Layer 4 of a small transformer language model trained on English Wikipedia (8 layers, counted from 0, width 128). Numbers have three digits each and are written without spaces.
Take only the direct path to the model's output, skipping the later layers: a vector added to the residual stream pushes a token's score in proportion to its dot product with that token's output vector.

Output vectors of the tokens that the questions are about. A number n stands for (n - 500) times 0.014.
"====\n\n": 536467493475477499541469439503474530513508516519557501482468492489514524476494483472538463489491545469500454471505549520506465510502484512514451481497502526472509481494525523496499474471565511471533509530491521530527466513536569514498519500486428494562497528499483460522459480424475499544528534457513548532522418469465488532466486529503524491489541472488468498513494543521492536489512
" newsp": 541560594425429456506423541472458532524582516560482496525502520495512483512555498455572499520567601445485458530513608548577576490480457482429528453495454484486505475466539543464524538386552493590577494536556513489530478460492518502431523531511321487569525534424513410528456509229451569574512491423516653509547373391511435546454563482498470516414544575426453484568522462546477558445432
"'.": 502517515482507516552461537485453456490519504520531491487483506504507486488459495475539450539508484467534455524475526519542475528504448496504486463531482459517491499498527518530507538458521503562507502541517530501452450523527503525471495515496406483529485565511461419517491451425499539557544478453509553512506430474509557517504501481536487503480507499466475511567535483501442544498507
" |\n": 513509515492474461502470530508490485536476498495513523501518464495505492521495480508497501493495477488524508499518487485480492527490516477480479515514504532520541525497512509527526467493543531475477496534498523528506453509512509530514507501504493493485472488518480508497494479478521483486503520486517509523525482497523492496514481529471487475494464500492464518498515523500488487451492
"inals": 510522518479476556544484475472489513496531498514503488500517515470512524543537499498491461509478567474503477533507518558528529534514467497491519502494453470465484482475533525491550527450533527517535500528522489513446447530529546517481529526524422505540534477486509468527470494418502527488464463512516564503501477466499460537440491502455485504479516511456455484512475539486459503488451
"/a": 520519533457450493494464472523495504501553515522487547514525516507517517476489515462506489525491554477471476488487531481490519468514488516485486498475533517488508499477542537482523510467497557517510490534580533518500499491503435494474506523510429506498500493512480478495491482437463501549481526468491555506540495492485463498531506482469461510505502561471453527526461508506498503466481
"atrical": 499509513524484470500493478530490488506520496550511517512478498446525491526461496462519511528535566494514456551496512508456530528460467503478523470530462530485536499473546514493485491399509519528527500509493551468552485485513543468483548502521441506566477517489501444477475509498484540589485472477488546493506445441502481567501509453489505483466524531459488512495518445517462522496483
"otal": 502503454493513471543488491504471482466532476516457533528563523492540494517468489503516497492527578511461487495501521548535480519459488484441516460501441466486517508472525519510527530437495550548538501531546527476458467465459449518495500540505421506542543486502475524504507514458463510542529487478530558497502442484473461531525500479502496485439563524456481506508520536505477551459490
"idae": 532557535489436516485474450486478489525576530522522523542463491481507472510494495481532483492526537514487480533506572548504469477504471495498523523501532495399468473491541513506478494432493514529512493484498522510522460526516529542502529495480420527578490509483522420494510431463527518512502455434501569532532479442519488502492535441480501493457502524465467462554511464534505539502497
"ctions": 520529490501495508516517475520490563467506475516529504515502497512511487456522502454479479525530543554495464499481549510529463495522475478503517504470459493447511495483537503495506512441572526523513497502499507534509475477503493509443507505524421474532494499481561471485476454388496537486534482473535567524516466468545468511491483509534502487467502555464489477534491502498483532510506
"]}": 519564556428515528500495505472449480505500499536478499520511476486535464541449491513502487524485462475535436552492521515552476477542427475475454503520437472495496488486531513500521548474493526533515499509522502526494518496502458521469510519497394511529487486519499464507470499415507551525513506441510563543505424520529508489503523475533461542489482538449454554558526464529475522505532
" Binomial": 514524513471457488526441518549459493543606509543455527491456485501575407503499495455497478488498536536562475544505597556522555530498487570467456495477448477471497495477513478476464539446492510518504505448480543437565458548509595522480486449482413485484472542463573463517465442422488491569495538488504570582451489422484453496533542478488483466446531516471446487571441560552499557490539
":": 490497451512504490484506465471525478474469476496508478514526508508495525505469491517499479520517480484480472497474501517510492497491512520493503514483470497501448507501515526515507484498484515529476506478486518491523490494517491473523486505524488494522498505497488532507510517479501533530501507473497491507470470529524511508524546503501525483515496499504494539501537498482505451511548
"})\n": 549470538479510504530473461478457482526545515543479554531458470530505436542463457473518456527517606469502442517508487515508476506460483528485487463470459523509517467476521532519537526493498499526520506524499476499512516502523517480423497519475417498548459516472502446487463498418540491532492521466516588486502401475494511563504518528477495488490523487469476566513514473544523590516526
"CET": 538495534489440517524459476506469513519505509537485522488465536492500466548428483461528531546533576483445488508515496501517524548483500486429503472459477485475504446484543515519513543458530484538522502527540494500527484495473462510483525522459420485509496515492537487491478503413472514557559490464532576494523446493534507497532539490444471451499559528499489473498472510499499535508507
";": 524487476470507496535494480510501519508490491491542517504501468492478503510489473506495487468493487487495477499454479501480497493493503499503485494524507489521516497497506542485470501503491533530497512489503531508494496494484509505519514465541501510516515502497508495505522525490483503470478530486510502483486480512527481510511549528492503467512493495503479505506503539472464500545505
"):": 560535523509497507486479443482483484500452483519492486503503539490502503542477479505456468523525564491475443512510495553520504472493473513498484524481455518465456477495537529507532501500457552524498500497523494485513491500498504480480510517540433495550480478476463495486469517437477518505517498448484546519474466483528524548496538499539519501492503517478454558532540470508486493535548
" living": 499474507490496517533492503478475504466556503516517518517456500482528495524501498475502503522482557505473521517498537483502530514476485499477544513504474478487458526484510499506470502438463540524526501511534511477496468543479492486493495495534441517525481542516526465518492530401490523502539514497491516513527487476518518509468516491509503418486510493494496462509488515503472507520508
" elevation": 516514522536501543515483462507498495478510516535502564516474481543484437529462496486511467494503528503470457489501559532549528485472485497500540472441459480478478462486545501494483520466504486550548509529528490466538522551528466487485491533487429504493486504481523477518516486405480495527491511489520542481518474478480444513483530511512498502484535534476492494494496550548495504471489
".:": 503502451495536497491461455479485494487464495522533499503491504520508531534437478488487476515555526508526447491476547518495483502522478528475536501487504470469435452480516546500513488470500550528518502493496527454526437503530478526437498521511443478525528482497527493505503498455474547509533489441501558531492430477521481525506538513540483497500515538493491514571537492529492476522509
" zone": 513548487511510536487476498504506495525511516528521555464473496516510433549470512470521525498529497484482496489530525543515481524463478476496496477496478467477468496487560530497516525464530479521512504469503528514537502513486484509502523500488419484495508528474538497491487472440452524529509501493495532502502442491545463505532553466500471490478518520504481476513459557486484500508480
" could": 560485517476513467544451507518486469513477493510499496516486510512539499504496507475521503466494555494492511472488507525525474513503456541496532488515487488464564515496500512494476503451530526516524514487491497538449500524494492483465481495488445510494513522484479465492473491474505516503513477491531514509509455489497507530502534513476505534480503539471481514503504492510480531498503
"\n": 504419463529476484502476476488502507513511522496537498507503480493507523517472494498503477514520528478502438487487503507467479528474504457518496510481521524516502529501539557494484478514495521506481503490492507476546498485496538525519494483541500522523514500480465527506460530511494531465462526470518504505511489476529508536512502533466490496511470510494495490456487517477513491515503
"|---|\n": 539544566555468474494467497508472461479511500534435467480516523564556500498490481481506514490507542494494488495496518558565483493486447519456475500520511529405483473478506542469523522466568552546509500547499518508458510480533482512498549537521402488491488520497468482522418492413461512491529500503557569516492427474507480524530505457501492527497602477437448496519481439540506517477485
" =\n\n": 527491518521464499536442448535538481502512490507553527501464443512565478534505487502514446457494604448472456476497581515499418494477477561511469527501517466486515533484483485531475490459517520499471496496468522526568473507530547565493467460463490494558496552493490459542505429454490472545538538488472544501563382431486524525462471508480520483460533544527498525507450517506519529495514
" rating": 477496526519494521501489506471502494450509521516477494511514506500511470511494495477513507533539551464497506492487504521502479539481481492458494493478459517431491454485553494490472495415509538528543497527560513522509483515502469501545500526490423519476501517504529492548478516406513506536501511479548537512502473484490484498500526501517495508473500538485509500541499470493479511484490
"]": 539554563492503535516479538488485485518519502517483482499483487504525510566494489484483460501499505488528438539501529534538461476522472514460478445505462476490543497498542513517520517505448505519492497493557470492470499484486459502494456477498424547539482501498459460493494509435508531531491479479497541501505470496507507551487496486542487496509472539460511533533557487496462506497511
" attem": 616595637438399460504386576496419535534638502580466500496506563481531481512593466449601443536566633423484424540559699582584559495486405437296537396506468427481506415441587619445542583289556537667679502552603524510563401479483492564342523563514204501579506538423535364569382490021432601660548493378563753579583277329547436559451615426510454508327578619356394500575535494511426598421445
"outs": 504502509515517526514473511497504542448485492514504482468486513476484516495520509505503475538465532478507490512530554546508477495520438478502514488506498467512488517497537534472470526426551532521511506482514512514501483476507472482476504520514415493512520492509547477509494514447499488503491502472520560493491499456496466568513500512509519507459505508457454477528474528560466542462498

Output weights of attention head 0. The head adds the sum of these rows, row i times number i of z. A number n stands for (n - 500) times 0.00064.
o0: 064675776722147693600476666637562450638462713384608667373582381336508519905522469492557487327741397571560454518503428300280451545437704624431332562686493558711345512286635439754493407499458591479422473438689816520563437274341796614611571454292498264309575534558591347653721576395424373512287518325196454415545385426678499436766425568595501355303412428605508760532491580234222338611310
o1: 596322349741423420535398489311552407509637655285586456508357681661587584492561623568628398535622570471314254419318652586651370403602493343627473367720504320435390408698593490385411521658528538467602692419562425296517376531470475704402297434473371433510260621588340549327494655550526401639678689599514231574366494415318587525233615336607729682592731597575692474637537314536516399593430
o2: 519935905565557548602540610570418578428517615574436750382524386569520232719378686536553569412297416705584640592657384469686310541372410832537508389541472610612574445118574131801423375456582329425693652475428640730621470712495478689371603379399255260163467570524645269513425365585420454471499348610527427366633350484572516215499459193416475409464546472442459285665585577627358461320523
o3: 383398427537462604718344567593452681682512600435648527542435532678450558378452342580429701469560415465548569424574368306381524761446600337539425462488427519553420501794596539451412669450570576397562487511501547433646704456645695432597642541451507496553611503429447504521409510525313446443359489614395427334516442469449435661599537634557389351432511388222489418105250594459513432740567
o4: 763738653562497693406689520474466300687550645356571698513366459557479351701484538750708625350213451294212373594615473661606337418557379640545607443579526247551462092467198223478447579609528390200538420416767483455565662562543324682428377344431436548292504363503290312697480429705471601538869595300504591283579546492320809296515442233673508451590655482520528295523524467703605593477507
o5: 542250605905501491548516728460521531622484765515415554485422414618565495665384567434555315398636637520379422536544422797526359580515467484475471365517143728621634616589622449483486476555361503631247451363564659207437587365510603498461313469424407232439430691211250456514407585679443627653411501557593407441720278343808352649606393745384658580431564425790513586333786419350353544311507
o6: 889399515434597363514546704581562385713249588290521500534319451662464485486290586663465432498304402233352615610632281418604456478605549615415522395791426613579908451540569725494447232465704634503375601588556789461447482461743600481357460392581349385490336860279363525086463688775625294554457368552519327497742182284563436474541737587391699547532536394341342592474617579621290418240415
o7: 435678547546503493641332429505288631556423503272420593525702654605839460855638347425375458536571630497743472631377489446562216485454094650510518292786528637597439463478697283510216468355338658614607663472502491494423308768615323527476180301260228668295542554706595483447541403654452420592514371425682233386946553419549441588531725396419275492642566638630344354421658458447391616539659
o8: 509827603568411662411664435350556215521369597203525574525590413519476563631493319490549490550794562398483342612295479611408396461295246641351476623655609298591189181231492335748566401694446542331517606494695495456577581566483385548603450354294526610406554329624549531488589612606523484520733681311596516518413598366456724394426548133610582512675735395561398567596689327384691415550418
o9: 562466438484541440331590290373373337502465490350454529491451462362447402636393344224396578677844501435573359476316454451428592489480428471297709568377606477511387410506527691592583345667355443557442678532550566448554422446452378507526610402463559683617386540673646590530660480440600571467414538241758544588537531635565532386668477346539375469696519541564352716578633457391666521432635
o10: 534197276600561638621476373431497476329285501498409398553515589604476496377308482263606475515844599578542588559580483470414501651379332539585482356458380637530436534591656584431564548432531561728690480462492490574355601579624395275491492433536107505608393806354707708339259387578557366452636354611594424517461367290387400777441695658448430683698434459493464342544584414473527584537478
o11: 531771536424528528521515475517527533448327334505655479389585432573490515452450515496584468486560416575525584533451392352511580486506613686593352453576640268522474464345584339578409186521612472239524619679405479873401439512414387526339503442438514502451588501787526502392547617456413252610710662467491475609409525624529522304508608409653573447593485382293350462637674652590529405534473
o12: 346531543646687616779390595632550633152589667451337426537352526460399440394353628509597412370759510837721561429578386157607581673549656581648499512265323738522554719408604307470572604186529415713764559549501558451542745340469789377468647532520456240338623753498470660526472457432368419543270602829468341239414243323687120593563522676423312551525618415572552378286502479325323494755490
o13: 574898656157558321663430561575443609632529388439303675643523502375513390575563613702307614521118406562668647620691371110603524457669566608552574480476488647584819676343497517544483410394705500606579474674548599590494336531572474615350627625368586429423487619704528462557612293500566421454257413687670524416593475535696284289610461630172122348296247518427300452406397702560414544293542
o14: 647294251314542419248272356387336410628508227580785452524567741589846562448635434457447587570323404240512447474459616603344462484534213221442575457623807341511535538796412938335285486861621759298356410578401445682337360773416236657404343439726427935717266445438600398387406357412700470393662496145316506561610634725401883538312593416496504446707252618361489467738318631690629496626576
o15: 743195343484608399722301332541215603658508382666367367590267615452486401294415619441512627535462579440524481529658470397558518497532361432754673294383549627448673579847737859308269672481617629689731509471480566460292479565708596544420425457701084650694422841114562437332363492587614498402376364578561438365670400396499287695524649650434214504610331675327427127508346577541400562551642
o16: 504489498629507704404648392476624452228577542660364441528502569467469484610552573478704369523354644540338564603500825678681395149513463581541573443533441534265436454363306175521432764260367338560568547379443317424353534604596723415506237500530357392400548356424506396491536503492523607518614334555392433475429598392246473621363490360589784623500781730679728374677533212562579648484620
o17: 527797673588383527594787444431591308723196787343449683494429363447293450592182306467475523617674493622349553641543283324614462685529627741375431337442258599663397377161753621769683391560599498568685641316699723510588322413577486591498714447333384260383201769595670572534586475620523398404424362433644643703434307370444451384650564371521414359299504448394248581625491519603431672274409
o18: 575392532306459292629282607581506536924546492386617602616278391442536408465632893808467573322429297282379345326419471206395574482701689409724454544495617411608710528812454749373395362737494626226396588429531532472681378449467638741617553469593542585678561584454384334450495549594454327471294668505488609444510495561578506470468413540501448403404430564373537538480147711477469346685470
o19: 611571808759479537643532665539238669490384637464392694262626531519501495657237159286440542541555574712702542566620194591624336763405407648471503376551267776663586630253816314532546472219540569893702411510574724403471545365524578511376537521288292281239382666390533576597444299656457668567360324704640351382791355294723203523711548611493303572398441388584257414266864536360231645180441
o20: 569673645329733505417556582481684398434529419398309482567546505547621556489599669579377228499125588517615679460464499519691471421655448774326449567482472424409747478435359546464620292514538472471426547557500363476470480611458349377468432629494603392464501431775279554427588550578553455507362498642616516475388548486601544284399549461380442503561655583566419754616410334458462625495483
o21: 506821679267508479358541747450613522448539498606433574362722358540563439469569474494539423482343365586523632488616507599402540527408460589369423647478548327539516489257296211768548267621543401324378435582389450826525521664281208509421616443455537546451445438600618420614572447370370478494749611419520599619410591595530645315452327450377641461560460346634502645640591474616568405337306
o22: 696511805792515586532630532456506401370547681405294418336246462531410284499117341126551324405696465582693393517727418618589614532324435538549557511595203845505550596549659284665629485469569462730428521485462631332473779477565731382421548377355166290396337838239486379456605516620632566522517551675513380330690229161684295614504522514461591621641815339789376430402977335354368408446542
o23: 556682613690471506650424367537572609427627499548438533618568581465372500653557745555400604530235533579408548488650656519609441286448470587866387422475446514432599677412551283541298736307565478501638539400393461478330478556722788531407449504465316375214687474297439369425380441668486518541503341758508323357442525184481275548373584527539457524424627695383556362449612531531438468450562
o24: 376316290384467553598453238572528473331668505503525220653241632517539527343263532551620567437624479432472430441588681303507672425516578382665544465441515607398338441729486617424436701458582505553638407404444411417607720504631699480589544543606483596642473548419570454554467631466575354404412509519418554302518355449501506657520620492407361458537568568458591245456246477607591459883582
o25: 671314481465396342610265297611362467765595420721553507646317408515510402436437881590374597387585548441500287461517540479260523650487496350740487437375665374604524515693519663538290407855411574265385546312437516568690496558571488589491524412555553654886576520299408319384355643521447465418492707377460710594608413685743494541427416660324506297452418403358423256376385815533513348673639
o26: 699801607478753589399419404443598457403567302617508412540718527571573482593629592464330496615105504507659781637627596580474362431453316681531489459572589324328840641419426343578272367499685484404352495667279379725158532709608411434228352571426459514413583304481451486347529313439648518490712339630456317446498560448649416367386588539468551453660408529279462608609695656588478456316554
o27: 517470502840564731365660485454433542071527547474537426375654755627615629673459318386739333613498683550510530639438612871726161468456293472451455354617423498400442410419614348508328573338549431629632576487452406452183546561441576500338251543624310341337369436447499511354380471475518644492655296444304170508552348508393599600404650378681811687595701502552688478721650173562363703395495
o28: 398466413497486790640463607595496411174467535365324442490545725458521556629487520502784496445605568429662547632603524289550536400445447575669631529664538571529582524413364422356336633419587657646727463614767623431308667467399558523341350400533255424242517810424566505505497296551598261450465377558397270223381555281449455627475564488563258756520446500670606376571567467445368515685487
o29: 741514548599470464252784409327392340672298538418528564439627486497358598490314055181245525840517608392447596562471349756487448624395410482192540532444373415431426390383734684609692358549487523563419579516593501360417477447594363442492545555441578447507350398396500801426596497643597693467556391413755534742396555449426554534655598450573488515445564434420214789497776377422510641214480
o30: 412492635769482633532441565530528406565590773360535591572284489468444474626424630555573473409761529619365398294395518418411540644612604463511424458298241492592260468533538289488549593603368448460499592279533573319665593276330647574580561480260603269473505612608291527796411482449249524559448721482550555416421280411602522539571436444551530467450758433688567583415542336313469472827432
o31: 321769605344480486487538661469679508486411494452475575474568276379343569548605414627426527464422336516568557531526415320445659550516736565336475660463522506617618573285432503629643366475618469465303410690592674603603477307387502425556686611433763367511597475568463488590694489328526471529357542469452600562407488597665433289619265635405426312332308374458404844363440675476488373321487

Each question shows a token from some text and the vector z that the head gathered there. A number n stands for (n - 500) times 0.0032.

" Sol": 539497544488583499523450578478510562450419487238547548422488489565507514470484578589524513494496
Which of these tokens does it push down most? "\n"

"===\n": 422451488535409515449384452495636502523367423627552497494437373452558560556681493390359485501431
Which of these tokens does it push up most? "\n"

"L": 534412531515530456477545590546571519506503437546450549469578465501519465476630460312483509542481
Which of these tokens does it push up most? "CET"

" of": 451555492444459342413574511515458544551506654528592356512340537447372497636515480578617338454421
Which of these tokens does it push up most? " living"

"ar": 522636456489499506552644602655491584337574631509359586534530429408505468536607487515540602501454
Which of these tokens does it push up most? ".:"

"ing": 502383422391382436494600494592534540344541770602439493456492506434390436465533584487463519332523
Which of these tokens does it push down most? " elevation"

"at": 464565495464569548495526589513514524397406559321537480456500455509546510507539527622523528509427
Which of these tokens does it push up most? "):"

" II": 452501548457611465488462639463523551443341460116673506349433508599509523473394574672541515477467
Which of these tokens does it push down most? "\n"

"qu": 618524443545560486410572629578430506355499644538424586520528394457450465544557461508457561522465
Which of these tokens does it push down most? " could"

" Fort": 776564436504492522425398628536402559482296429164546464471378429524482442507493434549546452611562
Which of these tokens does it push up most? ":"

" D": 577404499544380391536387352450593494591522502645507549590366584532422524600502514459534386520515
Which of these tokens does it push up most? ";"

"itation": 476546489622528429382545561466463521376385776572492440526381401537379484571591533567412462491392
Which of these tokens does it push down most? "atrical"

"oc": 530409565544557573558684535596547450436562627666439519502640501375581516510494506549552563458422
Which of these tokens does it push down most? ":"

"-": 784520493561409616457452542462580473640286358340602517512451430410670518568584405546566358643446
Which of these tokens does it push up most? "atrical"

" H": 604520540468491568557654636605548531483436559415381513431619484545602373406506427538585518466488
Which of these tokens does it push up most? "'."

"'": 551399538524500476449552583539594515534501410549451544449613451511545473476638452323475506565477
Which of these tokens does it push up most? "CET"

"r": 557455484473394419477429450566542533543553584680433494493505373501601467606535420484576433375518
Which of these tokens does it push down most? "]"

" An": 617709720516453596591769591560618601620442449484491530504663552470820621450511553611639480649295
Which of these tokens does it push up most? " attem"

"ay": 743539467525505486473414615524423558503307443181515493486380459535487422494485422514542435585565
Which two tokens does it push up most, strongest first? ":", " =\n\n"

"ool": 525444376544493425391491510447528445527544455561524548492527571477372578536421495436579534494514
Which of these tokens does it push up most? "inals"

",": 558449403479437531614336469472546543545461483555444512540481501486589459542570490433523481483518
Which of these tokens does it push up most? "\n"

"19": 510442772460605568534560455542472401790660126621688611392898506384777652442230457650708499556480
Which of these tokens does it push down most? "\n"

" York": 410508653469604409422575420452315529410566802651615368543417457448366579605614568624514336435393
Which of these tokens does it push up most? "idae"

" the": 524430785480556598469521451469436478738649206511598514351811509519810656497368571589553421520539
Which of these tokens does it push up most? " attem"

" In": 378502552622490375467482522383548547426439715544471423471365483618388561510601662521407417456406
Which of these tokens does it push down most? "atrical"

"IR": 560430572481524482517452546498481536475482520218474507504456501598494449484489498464531452493573
Which of these tokens does it push down most? " attem"

" Park": 555420396547504438365543526449513487494581468547483559463609558478367609519422530458578574487520
Which of these tokens does it push up most? "inals"

" in": 463540421599522456383502466410470466434450659615562441539418413474345548571522492536496433472424
Which of these tokens does it push down most? " |\n"

" Call": 490439424360406440507595564636521527361516723531439527410518533471447406410500573497500606377521
Which of these tokens does it push up most? "]}"

" by": 452433440464498410551371404363499469384539688707550360563367462540422560606451554417652368327525
Which of these tokens does it push down most? "CET"

" India": 495446606618538388510490519499476553374447796665467499542434377540452531551629623543428490445411
Which two tokens does it push up most, strongest first? "idae", "====\n\n"

" |": 592398569520484464457401496467467551529494480224440486495469501628455461479524514438505437514601
Which of these tokens does it push up most? " |\n"

" wing": 626461481433429515513426469499588540506481487615540522499500435485547554553542539463609433412493
Which of these tokens does it push up most? " newsp"

".\n\n": 586466497462449511494422484490549522510467475573547493481511432495548550531540519473563444451491
Which of these tokens does it push up most? " newsp"

"ette": 828597484507535603404440640474402432643327342158619408579340542500643471566499348536635280726536
Which two tokens does it push up most, strongest first? " =\n\n", ":"

"chool": 345407669569464472502503455449524656404500322578591624581396511486406717356805634302239571504480
Which of these tokens does it push down most? " rating"

" carri": 517465428453448549630382489489561537527469510569470516485485545506607462532573542479497530500471
Which of these tokens does it push up most? "})\n"

"af": 610534544468572351592592700732392647331503634386333602526497470502398380436522465402515613440529
Which of these tokens does it push down most? " newsp"

"\n": 577470581545467495555473528434698557597367513510429543387629467575635406578505434506567483522409
Which of these tokens does it push down most? "/a"

"disambiguation": 900532557561411614456467530437537502629294372286617510570421433438676532545608419554618283647467
Which of these tokens does it push up most? " =\n\n"